Layer 9 of a small transformer language model trained on English Wikipedia (12 layers, counted from 0, width 128). Numbers have three digits each and are written without spaces.
Take only the direct path to the model's output, skipping the later layers: a vector added to the residual stream pushes a token's score in proportion to its dot product with that token's output vector.

Output vectors of the tokens that the questions are about. A number n stands for (n - 500) times 0.0023.
"Medal": 605748681456522329744488311710432431387680197743538336584324796413484433497227459535594305359606755659497349518673396659539419582420480446620568477524587502348424475432710531444435771460550279517273410390488196480778413354543450433472447855408588712680580488689703466656539600291721831746572381112444681489276440300292518510264524264375664745397437439314564482447464597397536540224631
" Porsche": 531708536465409336542430352505399547332606339529248251473325711408465562578257638401514614398673522529432458764511396699607422532355501364606704495346484444673614646484516587436643653561546374668272696478429501498455424407477744524627418573596453630653485528486686405586518516348449741730659388380605573498522520386345685451408536405564630622213429387383478509262444549326543505310498
" qualifying": 446441628353592383639382492506355312362618465566400289462407593496320502521184409466580699341479648677506463569535355770566389524506329426593651663417551529519579671403506476485721478404773363522461696437357377439545506357286726529698349579446402670475602502574798481734469407226523665398586425394546737486559577415344633415542649324385566429406410498531586601569574541318471661372481
" album": 592456656380236428481396635551502401231672440620336515496662622376444216490410764543594580351526659551295621502535407532475523605414602528659497531568494516573723572372558584533783674751827366574355548529441311468267582390495497642364381377580613674373884202299727132840363603199909543301409646326468576511742461626502477412268437626368576353317442280635492491394656562450193646328439
" equation": 421593516571597256430367276673243543546712451695257261497346472374427481660276717380654699373510759438230335609512578704540483449422391451739627457365382392397517411444617563536569542573656264720354695412455541546400416204478764361472519729696443645610516542621679406877504580289738710633473405466259686608301467373396751652586483401330564554373558264440529490413268527559496858117573
" game": 758542531405360451587431306335352526392434529543316467451633735341493340498390330554605518349324668466379614585684567649603485568515482325552504553508384354713633692232661487762672522644548557642165454434559304544540454325418445602459367620545533701504631276411638397856460467333706538409758380307387602572602460481436567359333626529442508515310495518501597662648383534369560523285619
" singles": 404429643308713616516477352648401598289784428797394568403427797605530465498452549345309732314604674630349428409370386512566497773322525508673467600418421380489541645264586560592718516589642309466449593550338337369425664330515467586680507359470454705331814238377914222702367371299609570369516548504598509801659444687293479358378632528576628273300460253400468632438508542402182705480625
" Publishing": 415734455475284360545447494346511344502694337668473416629416737494465641643510657539629552415368556524146243787358364506664493380465506416545454678678509644343669457578814633302541750551376441528219690495351494510372736350491497337617393506579681753679509320413522287720355382493574419673528453453497551645517446367719753676213518517583603490414447299364398285448483531420182774311609
"UT": 430462569295766377594570572474323398502832221475396340491395632394497695740482634437625633514413557294572259684413406509517398589466562486447558654387486489528564684357639554433423677519534356417418652558309279415641605378527563351490391723450471465523756611654647532757376527350408501254768401270305669557538280425452424641370337444441715460308368548390504616611533592465580582607619
" scored": 401655683390442539669440441552566608288658442388579311668487670344289550441378464350490545352450735749615601782670536651525489669384504348597529658417298435741378727371378594412626583377410541501408700462410397316649386321120641612593430458277590877372472386545728539594361463344565603200504299419694585420538583417429440587380551504395612362323505602365498423367519537492480893577517
" procedure": 565589464517442201468401421753423457550536470692302342498391600324522598729357524564560577343429591506565428650429475511555446448416498335629560546580376491434478621146669402569509431498546414830241577361296601461476392286290579451547468627575508459554581600679667526783588555576751590621706414273442723495538483486545654517512536379407530649353459407481549281424443544329476645328536
" innings": 738633578526500565518408136386461732489682381608356436527487526425435631688205374512622495370505738609410446893464516685324392687446590392656494820427398267774457852308464270482594547253484637398555836387319354457727543090468536618699285563472467616624464201581616266962495425073651679429378268704642758592570391416528390277226722445336594457574282346358467557475326582640332733372694
"{\\": 304411568714683349435456345453553270592599155582408477502408568305452435535545646416496496476374508309546552558471512657534452427416320354798375604497390311572727342617755611446575788425374448725375733476553624505387673251361783420538434639690582647402551445803641361691437647390311644618485485361476634587648339406395670489457549329228634408518529563425476584257339544378467785262683
"EN": 495643634446661347467402546487281449482618322547487484564514563337559406638466792657546371558564437549545537615296390374639400655376415338514278701571461569420596585532524472616509594614686290367203549452457393467678718315263505406615450558655512740485563397538600392582361254497588487599456416554555663387440541349622585610519512400394632406433308534438315506595581604385714593355525
" score": 474592639441869545488462419455315557392610488511455459588562494411518478436366443438387589389437695749435387583681467480716450480467622529833428434433283436682563713221643507648578583304578599579202587484482363312477439399426786719443483423502552623689489399273714526632445335321650515158575401357596738521716543499285639613408390357358503362342511522420581720303220578289464689472683
" rating": 474598583445849428645389228542449654461604403600357206462401513423551325679425614595572467350661632528325562745426572434592447579351622422623618711502225558704427610094631470473470735518540653574340390458521477312471529434360651678514573560460569506518614236480650455957340470337624511097655299463569661651658509623489661831376632234699494300413464345259267421427567542322160613284690
"dorf": 589643425664417378527405302325242460527623193546403185575509476575612680591290765436632505426297614495420494466611500607755473460505743407491450358516371536698511473273481783146555636458766401781584677493427651235504528376382509435514471486610668855543450293661546572810498434302381894886704550464630532552407548285260539434361418382432633478354639322348383155416586497518384804392460
" Comics": 342706632431351310687356289390566425527551345700203463521464830414314376661405609445576681438403605641270447529356381496664494440558620456544500699720353722716690471492761563540559614489411387559270738432531589280594697260585576331616352631747525581815531440395513241653388436373542637602458473500550570489488322482447717641198529524566543549483505279308397599215340533518207757248505
" player": 662650633484595326468387452622376725366471529414338510503402769428518406460275310663580409409298620448442750592510515652648478647531490400604456426560154385864532697116506732648689472391738421467213510614502502475628424456612451495364407645440468700446506355424644297799323398510607570379663256427382610702571445396429710432494569447523597479244651506478522357254491532531434609377697
" engine": 598647475371225339639432230630269643450596450450252237487347551267510536637387659431619545434728649431396585722672532735521512445427616326591541533428435411759613546268565633430647636505542498612468687483300452531375364284202411468442476513589542555707499424498688342763370621292548651614512471383688650542643448408393574446296406460592512639418581438692419387347540529450623625351546
" relegation": 575428688626673480742326401562220527192660427693275239306212382355396493802453350485587524311229550882573346794796367981599384485416507368827549663409592470599402733198701552395609415465619520719496635342270359251449417339438655690719433311507377684342506399647863348576433339228469801403584553775464705592516447287536625386362389261444654709151518502417502773199553566444646733415468
" —": 458456561517629425395590575418526273542632423507582486510443689404384349641445518617422399444528385623613412632697598494431496437418535459551353487511436509469494450356509592367482492411423507662437721522346435586311472558498607514560487449451636639507548634576489411399499476400405619309502523505618437504567689637299523554466409585526515327414538384583572478732567467545404437525584
" $\\": 235530590589575321493397311526366242519546410699416341616472826303351544736446643550601543267533705556367493614420675532637489445310458339865608531537440256512386414336700619416502653490596407826342630467663586505383609303519873211615507704578605544558508524615501561750430687489498571520479445385298735341462271335318539523473450404422538408473381409493460541607234508451658592257579
" Bridge": 439522477591307444574597387531473596518462450615448338559447474515612597638550532434638677384509461493415374591665284549400514510347530568627535531471486466741557432618586508298662524542484444707645605444343388538409569232397548374537416583445573723637729630594426428541492474346442441496513502400542533582447510395513669545400443407487568544441394476508390341482465497460371576471425
"་": 537506595629639380680397302639393434523734223633294313611293737450383488471282424694614713443401575539471549669552356661543372544400394412576729614471211382421352496361431533378474479425674511415274719494496300512545529268424757499629337538760599733606606270670620446654326638259483513561453572317267857443447555357581689515512578368287649632462529357338440443568495637518291789488678
" Creek": 329549432682373366728527286497430414418582376653526417494448394447622633773344642427661633359447528470383352522491402514281524506462687501647542601483401393659669435518642361165539460566561468723605497399535241378635551318309505339407525689509680552660710470497403595634488517209587544622669491357619434710368360482538529615423459439600618609408337465452584443487438488550380690497494

Output weights of attention head 1. The head adds the sum of these rows, row i times number i of z. A number n stands for (n - 500) times 0.0015.
o0: 649587377742528632547528637323432337347336445515578460463309466571502427517712220328454506466317442382586466531537325742350402439588590381461610550238294455528378468554316445598549462479393606486582329538571226663610344561328499520698761517510709537533453517714441882441455510413404354510731364510501492525451550489651342418398474483569398422683503680399792629471470722506763552637478
o1: 484573431327561510453465431665494641460557567564391409560564536448460519484465666491638401415701577640433421442344602360648564571649551396448597440514576345405553430387432455680463477528490349584469493534589755389733480452586482401422452601579587448757391392343278653594704483521629660738400492398670445521369509519299415398570345616460417540556458381433547459544240495428456538304434
o2: 351202448396410560562534575644749568452514406709423529722420545700365519624676607434534549340413473545672474364448446577337429328422679564574509455660500387268549410626456436458479559459327568425397543417654806490497644339485634439624457444503634537473576279495333671542472599638403374530423582598502419420559562579543404472430493685337498364449536384572630599431342581429481587462497
o3: 421529543558727423481413663622282457374682468641557652481608513353639496340423696613571459436655463618517458545463555407565463558616364415413309437429499622213613361825262713537407445566759517330238278524626405383693563708511225557496627280366531541443538308318637524545625729577572671475704323431456453496279452724384310402692347456483552496479325517509618447534640616285436615571617
o4: 449230628414496498534601545645451404535542570725351722387457578698423341575801253648577694383203563399472653429575526445415568640565495416527096473490332374495410243307502379458498447349431615628389443523459484414257674531567806497628574610479603608660534395643515267547396263644582101448396516580436497558581511469746683523694560623464497482445599418550582574595588482426583402388549
o5: 442597322280534536479673490653595578511521525469368440492495465371538612565610519449616508428601442499465651545380510542380521593647579470543381388379517369486464317488304353480449275404309671671522411409541640296701445486446758428469647551495535413664396336465395574611618449637617468910491409555793531404560561444564392384594515413442379529587379473650500452672443569344744411491301
o6: 594321492383618566336405419377524369506629465644516604685576558365498353418448753554663525422538659640437611618279714301513524461682310348430527457464532519424420464489656489850367553772466361628383505640507563428278505384636610337337447399427514519574517414357734383563560449498614272402610150399624410417667481641665705472665749438541602296547455581283455676434450432437495523149464
o7: 378586577585557489509441581444332510514628314433423379366458594597411475391527391371362428644453415401648488546604426680633409588498544533368555448551527585508581428581395694357553385335559513368506709500447454380541515566534438668726443435404384513368609566477471485425560425561279644499330668622613467411492484345415401310595336568509712472424453501646438492559709550525625617648655
o8: 408754264420505589348357256431578392519512483543351626550447602662529578434453675437525557582371533463401656442191602349627558437485407635436345719699313628577361755416571557434489414509295639496443518446559716528651436465561754492547285350784358366338591481565505514442485082660606237588400338490549545398634568654614394550453785761469491463529470530507539702680176493367547357386535
o9: 460611586249665495626494344373625429488498642418303595504666565405234588559659383654477456431296535661236535573473456478597551625629131533523615628495501496577359402420449243701377546265348563598637419508376454486376590436862879486620517586524517378648395436844418177485472139184416465699470511582538614467410567378520699684667587526472486437554604409597468543619524430663452373442568
o10: 505550421781574309633369389446393494517504422638330627425577514338453421290455521582418758500598487464375548636616261539492495555747448420369493393429604610563387302710166642604230569351484465404348560671447475648325314238516480544593586351433604626629351777650621445648398399632395554483822383411532499377383543302426444508638568408569668546478654824517476399570680469535557536473467
o11: 396372589393497565591454412473478647391527563556467566555643582425423584554463492329375568445724353366809592564662353556545409580603411374520593454351661457652561470521387649724443475549522477430538540473585775517308421635443453414273681600213229587364662669438560490326729659625329660340438614471549471424520432352464345303340345535551413747274573548536529483572596573476362469671557
o12: 470440263518427385688555361419474568442401555726506392508624558348466640578376793499517837741772303557427586613398394543288635379445540711484501524533722618536577317689475484518226419602368258508396673508406439442467574512526488460410509486329350516525689561507429504491413678589460680675645373310788446644463463483585624596513573428577386789362360526366360265572511239366460300416417
o13: 518453506321618395457551469481365460394581378436501384185630717386597465711524597372535566498491554273565414696379317409427422675327813540452391514276743470478430612440544470641348516540516436529475757554428336455585440418236554518487424834576512377523474752470318467503505582609411481505472429313689423660571472515458540514545344557754662697425340780691469397533633385472457350533431
o14: 503463532372415639539554289400617780535363526547537549663730558379471526455531288463461456434631584453538468512586533543285559465470739426598517409484442179834774513448674434501705475604528491713661541496628628519391538369485390412412545406471439590358602453394527448437428606377400583251620367379501402721644469529430386447355544573536421472450560454412543610646296430618322465292542
o15: 510602426340390489419589513560850517497642522501444662566432426439661682669628492580435517322467475635529526484420614299311398370488542530697280641573486565342498442508525430342482470200426656551459481502415508548469494551347446395556592370487529440370501368566410446406339724503546160628439770598629605355484609529672574679395450594509469482573394503722328443549448533390456563667455
o16: 302532648440291602510572504478692494682334412415455499546287553610453449479720524355555442512426744233271372483440539390725528488527702540617554579575471471527644435398686594154706543554539647373672561440600440409253738386431499525605489448732722475385491410396528452543288650450447433467247633777234463382540341344531539711322520499561620411522635491573396598609421471479254517480661
o17: 313401620557776472663346531404313414597496403553414500610399668707194283363507348448449519515403596425523327427569420538544464529560301580431690577592450560230507363521629612649490546525535549362435386492560369363539780324648577550596542449489621528440701224661584604596394609335378412409473680415133502500352479507588534453544529577353651316490612525505701657733477546459443632503815
o18: 671402749516537426315440514484416339298661511632569607370612653471522336471372635492439477494557566470688415533566502341554385454425719373329246498545692501340614621522527643759378444517730434432182682637574569467380310472290268598526510586376348630390573684326595367385652616628577520108524458486479458563533592444526407403435450740643500448456429483434579537519758473487567450492473
o19: 575514434708409444458438449399500426618548550606524573740325507492680475550491658637676463547563401542632530533459713641569548291636202484442701480414505472310452254425544595685306490624438288705510372582479646692538545603519477389444513320341500428386361277571440692522451654614486373532621526391525549584274504457468501606482451336336316382658526477473573462496441541327598677269577
o20: 560585437597517695646651479558446526340404590455463500525443503545443507442459376443609512504526488582632357364453426811556530478439640451553585578327339415655603570517635439479724436528458592507670233362634344492718315630533357516421555506642632400471769418545377687356549487139344599274590480324427453621276463578437452394329445453481405531484370507504773586510239563621507390733640
o21: 420898383599460542586355427401623577269441422514483576437647744482370384490407305355434578483462641496327402490472409256582536603392833715336419582578495632460544825384367405559383421650167575152230580537656288301919518497422373625686520471503565475652753406438435573434514507438449566347536408532624565669639544550598242329491750599657383513481450553567588432610541518535519352487564
o22: 450148522339397418646581690784242378407527508401529363332517452463540355286432388496565798629626539372425514286758508593345581796681547470484553475161574427679506360528313494376690588353602478542481487529419243434540615381621924675507427405461600558681558403434843451509467578422603729566700501212689423502536523521519478415586482391318591489309474342447611391602529468546535532736458
o23: 493346467555573460458541578524596456638618351558535519565503476335492409459539642543420474584666530526441416515524572441388522576582726481447226392525628384531702236617479638421444394537686375465452646560626522509312584322480463472432460343364629519463526460227491503648476633441411471318674432461517365509613533519432436441538522509498694241491442603515409554658544489555501631436503
o24: 284610614358584503416471559396609482506450514289428496477508784554469353407613475390423319504530788323475480499371539258704444531584730521307376447484637438513479450384341579755356553584526481446449585596706574423254386429366602518635588597616692459530359553325364544770303567574541341426469402690388424374480619352523378490495597547635430292531545684619595703670487489559488394339585
o25: 367616652476396537460296526588526539450566428541528557534671428649430473692564439609452403506557572613421501340427600422660437550357446615399442435697362527445520528307356538512698540704491517236522339454559514599610747806742391523413367418346321540440592250437478541408585500266494453529304742554377560716612503705350345526491418728495631343512403187430650485421309597539448589545825
o26: 373609486623616533641341223716433831556465340545409528568592483606426529375431255671558417476470576602612542469553538562499494653495563451384619423582410269447427496451200473449538359413505685404482267374508671209892542406770425437477480500592419523599423365583558512625542324462534677633613538402403572545310495538299295221688574522324585353620655466410739610559324716647668606353575
o27: 587561487460538646463559571322534513443442455440575691570480421555493581543411293561430370382284499630536747572548464492392513386483576479540433549640335540648464707440414376439641582461507527473611551550470416566349446493614430582584477328548407626384390451576576291375284245334491355316532398640639481453684508654563744604532648524518599210517388523449583615291473477676552568557493
o28: 247631475421381480686451437404603694629490422271278273455459750662391529297615368302603443389456643397506383376561527692686436557674657386406705438422646341716481432362263733485516393273516506592652716454519578435316515456561743486753438626485602390531283492576301491702371380457232647637471567588712451442366532186341422519376376542572582563513742490616506532762471508599567609301548
o29: 524537588311612546337701544473370435375404479448456522397512736575275492376353221555326443591350603523452578458454490579424519668506621462528491669462501368537503538467570555517537442405573515583508546497549476305563547433550775617657485509505453450315558335585765246499365461281493397396393572515612433452335594675693452334585498571507664333398360597503513757571534503567626432682544
o30: 561706507756454498591385529496475406501498434533648602326463425596641508527481325519572513439147553413440557555555425358593543442360435444437390550568412676424321628406357460363565438585496604360433423480384321403596553632409259548525462607550451591528313569600506570454481361521514417566526398658323574546540489450617549507701602451673549479687479616403546440500617542499657564486544
o31: 537397594690548329466566562658465327509495586488505490434332385555570658629419472565430526567356309415604492516532453460452525531588348393529428470464404548311321377432336536367473583333618561605499390545319495607550469421348603363600513571517421485519419728683563633491533476508590282672456697533501520295432586416536578600799447401432529505503404755554434470552529488514698556647428
o32: 484465500493545457543524478609486444625316453666634592618540355379574442518550651615550402509620575416185362550461433347502576663530424603551443536610504499430551242577571345271477474574502604381535201511559343340587614502590313575368596460591701579603480331477580413529430601574671605791391566608135601542445382590526415611651431438520478569637532469497444299585467585418305485536518
o33: 564225484241377442519603840699564220367695587583566539362410398546561478563517592541496707485427520705305464335466626417391471637482530551671295667532644551418556328603668439405532596379343365419437533604551383523438703605421651707654533430476734478631533408476425341384499722480497370489505632530463500462499560632572469576381242660441462396584418234480376435543530496353275511840458
o34: 680453393772409525487692376667714496597686427502493315538434335382515536377264674567711603520596443523555474541540681564313545440603649348546562439411414392478715336507551548262548276365519333749577532452346422452504248576402338356465441477309590445481501545316753513527527525294588597568693486516722448485523598499510375331630602317591546576633500474336311462526468532600712514435361
o35: 554835512411558450384476415307359533410664627441422727349584541466618582455456295752537331536358500832665738566585598404564519417456292435456446582438520509326472668609480627744395462509559385541365503444410638396644415652517510557467595513533318468397396493542624347467574419592517528429584331488646499551309507595455499376514485403416454490385475431421536756332625452400604455461513
o36: 599741585490541369514544474181486477456474672511541556460542621516590582553591418583606362537280461481492343526411513440519601406489282588399586629415472577426378599437571430602382540448576439498539430596343267500579585751470285437602526646556497442459364659738239553428456423627475446544494538522487570614148472571599574717523344572552242673609492514557494411506565431431546371377639
o37: 677380631554442585054521737560213246640341569515391615656356434530435448512518625547397551584569405441591729602469478555573507283436590512574417503603261545482620509560591620487584475687513360597499630596464818609434477481385483543474605268623432540216529454356722348378561428718640350598338648699464446383678452504516739524317511453395525455391383616500386557136548472232554586472391
o38: 352363407629708418663632580414477441455744515657524668340423438532684550522601321622553471495148482729790554589515525724235521364396451406443208486544438396397452412574553495500418395341581533596186549429467397398495543447495642453615538624466617556660511651724339629510647286482495431272667106411530456670430517487499592364762622454250422435395452464478675670543673467566648451481407
o39: 502562540279433518519406418436302693590211600342416542606617655530310381252485170471347382445601536419552516462637537631700495505475438474440699370589569441763454705433431573756453486429458541572516553480424756474419367360632467517451472679545332576584526427618514389589495387620596722459262610483548511505555490345461710503274565584514447628261620417629452440352582472661556515329440
o40: 413619492347757641456545620208451296474539505465482485727519503475368624596713686322590402421520534598266348645311536347623489318576490440569499617610326537435739470638776549643589451659466396584565501644643421462501743616394195543426619463585546415390582367323305543422573369460325442641535333850469463526503307526431613552531457628601641443575297553462344470553442509300213578391598
o41: 648646381624182669440486565422395419551443465404542364418467360452472377378689365369523614463472387371289487418541396663604468486600536472486533444359240622829517713566302524401769542495428580388691463503496267729530447629655534667636453384494481549542438546447753590336680220559346688578428432633685477464775426530569511462268551482561522695490517408345494479231620594493685497594468
o42: 502551377387644514538555391716654620439545445513470655590690517464424567604440491609510405327541628690460458534334671415453518716510576389449376421446589288556310338324372359534344425473316621672562346551449576470707357512550455262377558572468612397700427488602279549607519374245585326555553515354623507507555548539341341443681614631676578405690283672503543483650202566760537529392443
o43: 549550444499637634531531751445232314419472517474483595383440463558445336341528385650397406423405585629298529448507506651586606663586505327507252508426444545574527440488522587634721566626637590516535351456617248475425564478721550664442579338487703541547463236510563489520412418176483444169563357396428384622550425572515665511545497525488650169544181575418768692482409486625523583619668
o44: 569667511389388425494468428729720738434601521512577508453493520468797575585353555492601357494515577683472495372369572342609574587510414717495566586459614578467373630464392282491482666491387452385500411433487659571738461660576527420598240397670453403611201553339352571457615650550600581698292491400459591580285556707432332592408328487463269587551437288435581358522193552367476400644581
o45: 526455326624507420638537487514718617472584534588457478617372408569562557521522551596482558600488421527545374426565495478384580572595656543630596481540587488471567160634531518372429530182462245582628532459492468613413404423558506465622490437429719462607461553534206470557407487364271456530570764449603415424232579388468381618585215482496458481582522500552489410677432409602411536576475
o46: 548501609595648671559482478374330556638608411446447511539382490448647469311558438437593259403454632334768462693715517555669418396594461251552616509417516418386542412522627586352566403441701478641593558508458344575098376539319334607539558457465514703248405604535552337476259672408475552231431475546364503371486466431531654505554298316584617410432643556565593648537752621460426626605608
o47: 648281529647391485425498762694454420581413560711680482471205399553426443517547574544466609459346376530358439344482405469564536514478335577652482480531520717258415318630392505405399638549449450502491474483420416571574635430388550476443501548607607648599318415431446599560493752612578264697401632578210493342459513497693761625491482456458484456562549512460500348492603486278548613558378
o48: 465421463448765499583617705448450329296671476360551404290419520535588509559374611454440518568567499409586515540519583506420384556397586517538488612422724503374555579466657510509468427476550321471516596453567149453447414585299604671513501658463573447409698509499408475544374692194487402272635614324538516482559598566471460445365293527571510250491344500667669617613589552593404380806533
o49: 333569345666713411590451530480738736365697385552650750596273346648712640637426428436329353396444494648580603512587605319306425741525480643602477519682485657445455495389262449346455570365540537412386537489640394465579522426405354386252483347572527507574626660333275616514386498452490216184707553431533515396569490434418523312686577529415635278492501677540509547637491596577357553627433
o50: 366448389455461506603326390634620708541625208565212418584585453662530501632790684438666630464711519203487533612496533400570464555655618536399675361469586527394467150550114425411513396514433446358574480527556677390413570519584519448472368384486404452428440482308405636723344445636301459822563722574717471387474527400359287476618335637644707384470549594604428479641462684416455556378654
o51: 649816357583781564525444382320516414388576506415413415384600491270560596411344593574563419399493632728308688839588517269521520488648507343445505539368491510358627580620448477657423293622532447449326560668505306363458385394555445710389571529353640618673354369459663222580551336358593639474761100548638561569564526483503541390739660317682530394574484510334474520322714429474480524420326
o52: 456037564385530380663634671636469442459615368570748573505389377588538429428358507589550522608523430682697397473732699529222493595575454528427590528516712556351465273653468591284476510375675435541362445367323379278526554441520573596600411323391387581422536484352703493471439731522610632393520536385584446462460525581483541473694443481369604315447273360345538492571675549591587546677472
o53: 471590406396623410430527633540342325350571547410506231404432672451259419379247626365453504621649537680390433405402463507562484714522611472420593463436738443380586599586526687702395482475528382413335650596494466314732489312494737674524524709472613503702627385423456506603730574430504703532549509346671387413469529480477440238511478520453542464521443374432593479484554368456612511601375
o54: 427416368548278505707624553383661605403428450499751510552577332437823564571636509418549470436586512299590358444580602596296464384418750424453427390552521436808538344432501515274545467464570541593602433420574277606404410670372195395420598567403556504489530536528253751411280654423548755322608437532693509745680411463514403622384409486598365601568387399505552369543504538716489468467470
o55: 520652599425593473442679530500537405658606555502437394334583581425259578512504567687635456475355497653407462543388523547651517371301442648443495526612555298334708504485707582481248277445258440631476625444420445419721645559506481660754455704488583441453380326657349296526573532443523483682426560632412610545403582480401470554525517502497415518670639144620400323499658422411509529327410
o56: 416513473390482473432451449392552257634465431550428649619604423497661563557702770578630469466593619334250423588461600278601534341595476479388416505540428494325609358496455579473500510651619530394381315618577603476374678549395212568414525381506603447485350352470522621566378572751615576609469414714335511699448393560487412649570442592540543447594490510542454501559454573302306558366674
o57: 091255593500577495564536485727699500408469421482495758366234538543639568483444690393559533428358661318718538637520484384543551593503681365458375601500625491434321496355291537213473524460652645466224662329584532285362348311430771440591464374646626482625578648432494625541285511453753501202387291484582431370598498338550632537845753404487609441198465661591588589462617444689457478517412
o58: 465498296871486469634548385666570564733593540666359482476400311505553578464492586598523598537517409521488529533481592482459585470561292494513341503606478528425447323428472414261378231341331456549397472428468457460542482433612492390505563623426632566627484570665404547638654340566592412708445658524444663258542540392487454404575588339427351687649647515548317449563472559526576548487350
o59: 295543503375781518337449519396695674567542391430440418590419497451457580708612728299360450574484391410484702530300452444437383517333417794782466609576471537515604604619771366454506559703451450415650599299778491576310543582400783410308511500576456327231826466305378392605431536461274121500632453566368496313581482568513516507404526430492643474327743660705312687592319529458213345571560
o60: 430360418301674435530572491447382407433489671405368215351568588464661648565608704304454484540618453220621473613478496610438521439505615206425416475312654273534538474526566526730419263421623532714415596551547582273386358565302533434370656848405432360507507590646401678616613466636623765720547356502687493684563362421534426412492434526569333655503360573592517490600599461538716346364367
o61: 465621464532554575695339307539518693475520481456445546477582479703675632593603297521672487328302530428593471448600543459507426519525457415491553583368342466465308655410424425508613461470470636455547228372475440549600457692543511434464465538578356436487249520688462474501451398405515547583546454430457664645487471648461459547511444449633463571591530439505632549514395652459472414534604
o62: 652672533677482539324401533601271380379502462524510706505445365468511329412485442627270414628625537591446468487659476534652506692450788480445283361719537683574521402582325672508588522356598596398375509489421641459564324332594326634269462403583487504574612532318418394455621285486463582270370632423497446623603472295448493354468453638433662345485286584612555551466646501634703547633491
o63: 656499375420470585450575631509269469444575485495533435602569396589409369363505541507533542492817483675176493323539621628508518711616599568488525372557505410781660405526619525625599654424257473612550498571530524525679508437624513736474456347613597482649545332333478299462644307623406594353509564410673463578626384498374413276296349565333517332620404264483574413538398523478502451524443

Each question shows a token from some text and the vector z that the head gathered there. A number n stands for (n - 500) times 0.011.

" as": 410535525489502531665486614477607514636607520516466549603542391607377622551404369471512457446415458427601427450489451513545426533412416441553480520475497605461576443650574599510569521340401479
Which of these tokens does it push up most? " Publishing"

" the": 514528511501472564533510506533559510533552444506430577508546468475490550426431437442479462451493560496562435478463434520487507518482471522495579510470490513536585452597521457501539507399488547
Which of these tokens does it push up most? " equation"

")": 479689501622480591899357562440796428583519679257436765492730479366624889615235662308591408335538451232735494407449688389536292591568305559495430425538632606492610372389656607579566681315431461
Which two tokens does it push up most, strongest first? " equation", " $\\"

" sufficient": 566508417502566492708359595521660532424607726364405534666420561676537587674405547602547571479273332307430614422503564681470574547716340291514291464415351767237638417425483487351508594511594616
Which two tokens does it push up most, strongest first? " game", " player"

"tri": 497507491515497551554541475511635562498541518509442527551499421495511561463443500486532446479488488431600440405458400552443544520438461439583539448500547550539498466545507523486509451455463507
Which of these tokens does it push up most? " engine"

" in": 507529522497459545534563485479580568516555556454487572550470502536478570487432491494532521424420525429555436408470420543485496502489415465606496522501517567514595465581499539449557482376485564
Which of these tokens does it push up most? " album"

"–": 482548565553536537589538562521595471457488424501422657526542443519425534415496551496450447505488560455557477429464453511486485537500472470545644448595545487573509374612532512511549339424534583
Which of these tokens does it push down most? " engine"

"al": 454545523412530571498567433403624623506528616478546436532484438398572579463351503492638405430466441350604411357573376653383615433426431497637521349448586474499498524450466599498465490383562567
Which of these tokens does it push up most? " engine"

" E": 488682296670086571264589415387475572642541382497256335466650732560342482333397391287373447303434578476666671648573274518661587435425677701397520538529402525356744432675471097462607462331720767
Which of these tokens does it push down most? "་"

" de": 478665562391548559482557472473469512445429579479616557446557458523431617559594597429621403508493624418577307455406345525435459609472539641479560392625673405454497593480570542631491418392578564
Which of these tokens does it push up most? "dorf"

" ": 533483521499422483571575467538607550504671492465421601579421512579427525430394432538500493482432462444570483451393493491557500500483414483577480587554469588549589458584450538394612455426471533
Which of these tokens does it push up most? "UT"

"-": 511501536475493531551522556535623514528553486511465555542504436531443549474428438510525458464460490463557440441482439532487515507456437466551546492518512532527529449592530544454552434388484531
Which of these tokens does it push up most? " Publishing"

"arrow": 429614444373247644490560685527688404694623612296543393382261615575522767513295679544638432489518486220737334333412578405652491641466318655323242538639698692390617604489476789679724795374541449
Which of these tokens does it push up most? " Creek"

"—": 542502515489485508568517522509582527463573528435449602582471506565423554501449513509486486490440484409518452441458480540480495532523422429557503508524463569465570426549493525443561479436528536
Which of these tokens does it push up most? " game"

";": 585440514436521481523587495536590526420554510485401602562447510532454517420461512578515519519478426409575479445418491551436575511507391470610506525548502510549478457527430494438540408469531525
Which of these tokens does it push up most? " relegation"

"f": 543494560506466550548541516506599503487552481490466603517548465495474567470443486489536454476494512448556423414461476498472490521490454474575570514541524537542540458585508529472557439410468525
Which of these tokens does it push down most? " player"

"em": 504498529497469536492590524482568549489568542478480597539443522546463526412438509528512542439428503420561455416448398554469534485478439443622525515519506495555538446604473511420579399424494593
Which of these tokens does it push down most? " procedure"

"3": 610489548473546445570516470572540466439438497464305675524535556499486509385555577550434493523495454448563521466395579528442536539563433528542563497556472497570490439523413421474483364482543502
Which of these tokens does it push down most? " engine"

"8": 533524558523542498584527522540574466449468453489376665528542486511448526403522562515442459517493520452559494445434505514468504538523457493546616467582517492573497402577486478496519346451537545
Which of these tokens does it push down most? " engine"

"{": 483537549476525569580586535527622538503615487447465604560485384564425553517478496473575474476437495392545426422444368570466539521444441420541551452470608498504543410610529489436566452410476571
Which two tokens does it push up most, strongest first? " Comics", " Porsche"

" |": 534477535497443501568577500515604536477634482486435603568441483559430534433408445527504480490454469439574464438403475492523514497469433465586517558564491552557561452573465535416607432431478537
Which of these tokens does it push up most? "UT"

" b": 437551491523484639547594486460643605536489567524444425527535405443543562392405545494594425445424472367630510375524364617420641457409478460588532316477606539533500482536497481465466425400581623
Which of these tokens does it push down most? "UT"

"Giant": 517516372453344452615514467583627444604651568315461530501379554695482591481417483630512571509363486420569532473447503502643605523615390492431353531510412760440687460579447474406542446368512582
Which two tokens does it push up most, strongest first? " innings", " game"

"vers": 531496533459438506513579481524592579468578479449431606541486485490481511436454450495537487424444450412546444434487380587444593453465440459551536516447495496508597393580450441423568412387505587
Which of these tokens does it push up most? " Porsche"

" a": 521495506483484532523540543534619500505551465525485569542508428544437528479443444523531452488459526465552432446480403542492514502459455467599558518529521548535508468607545539455539411421487529
Which of these tokens does it push up most? " Publishing"

" together": 570550554494559551454578479491569543404654461418511661570405509592550461556440548451550596501518508441443416457516384603445517507506465388528573470395503462487648324550510558388451491426535535
Which of these tokens does it push up most? " qualifying"

":": 514476547444529522599571503516594626512587576507462563585473416498456578465433373527544448434455405466549398420486410535531562483449350483590501512512553530469553474532483431430595495396456579
Which of these tokens does it push down most? "Medal"

"es": 479576535548483643552535480443639558511488545498454496518569423461596603466420573455578415462474493405581470379518432574420551485469468487530573364500591551516568470519543515483433478387584581
Which two tokens does it push up most, strongest first? "dorf", " engine"

"$": 532513534344483492565484633633640492588495457548466559538675435437348535558415332568533440411545412440469461593632467613495414508430473583535528510482469458470494466578557553477477499302504465
Which of these tokens does it push down most? " singles"

" rating": 505460478523574543601578560556670483509582437507438618559447393565400555441438476543466478531483562419579408435462403515496539536490372427597587471540539582508498382604524511503585398416510548
Which of these tokens does it push up most? "EN"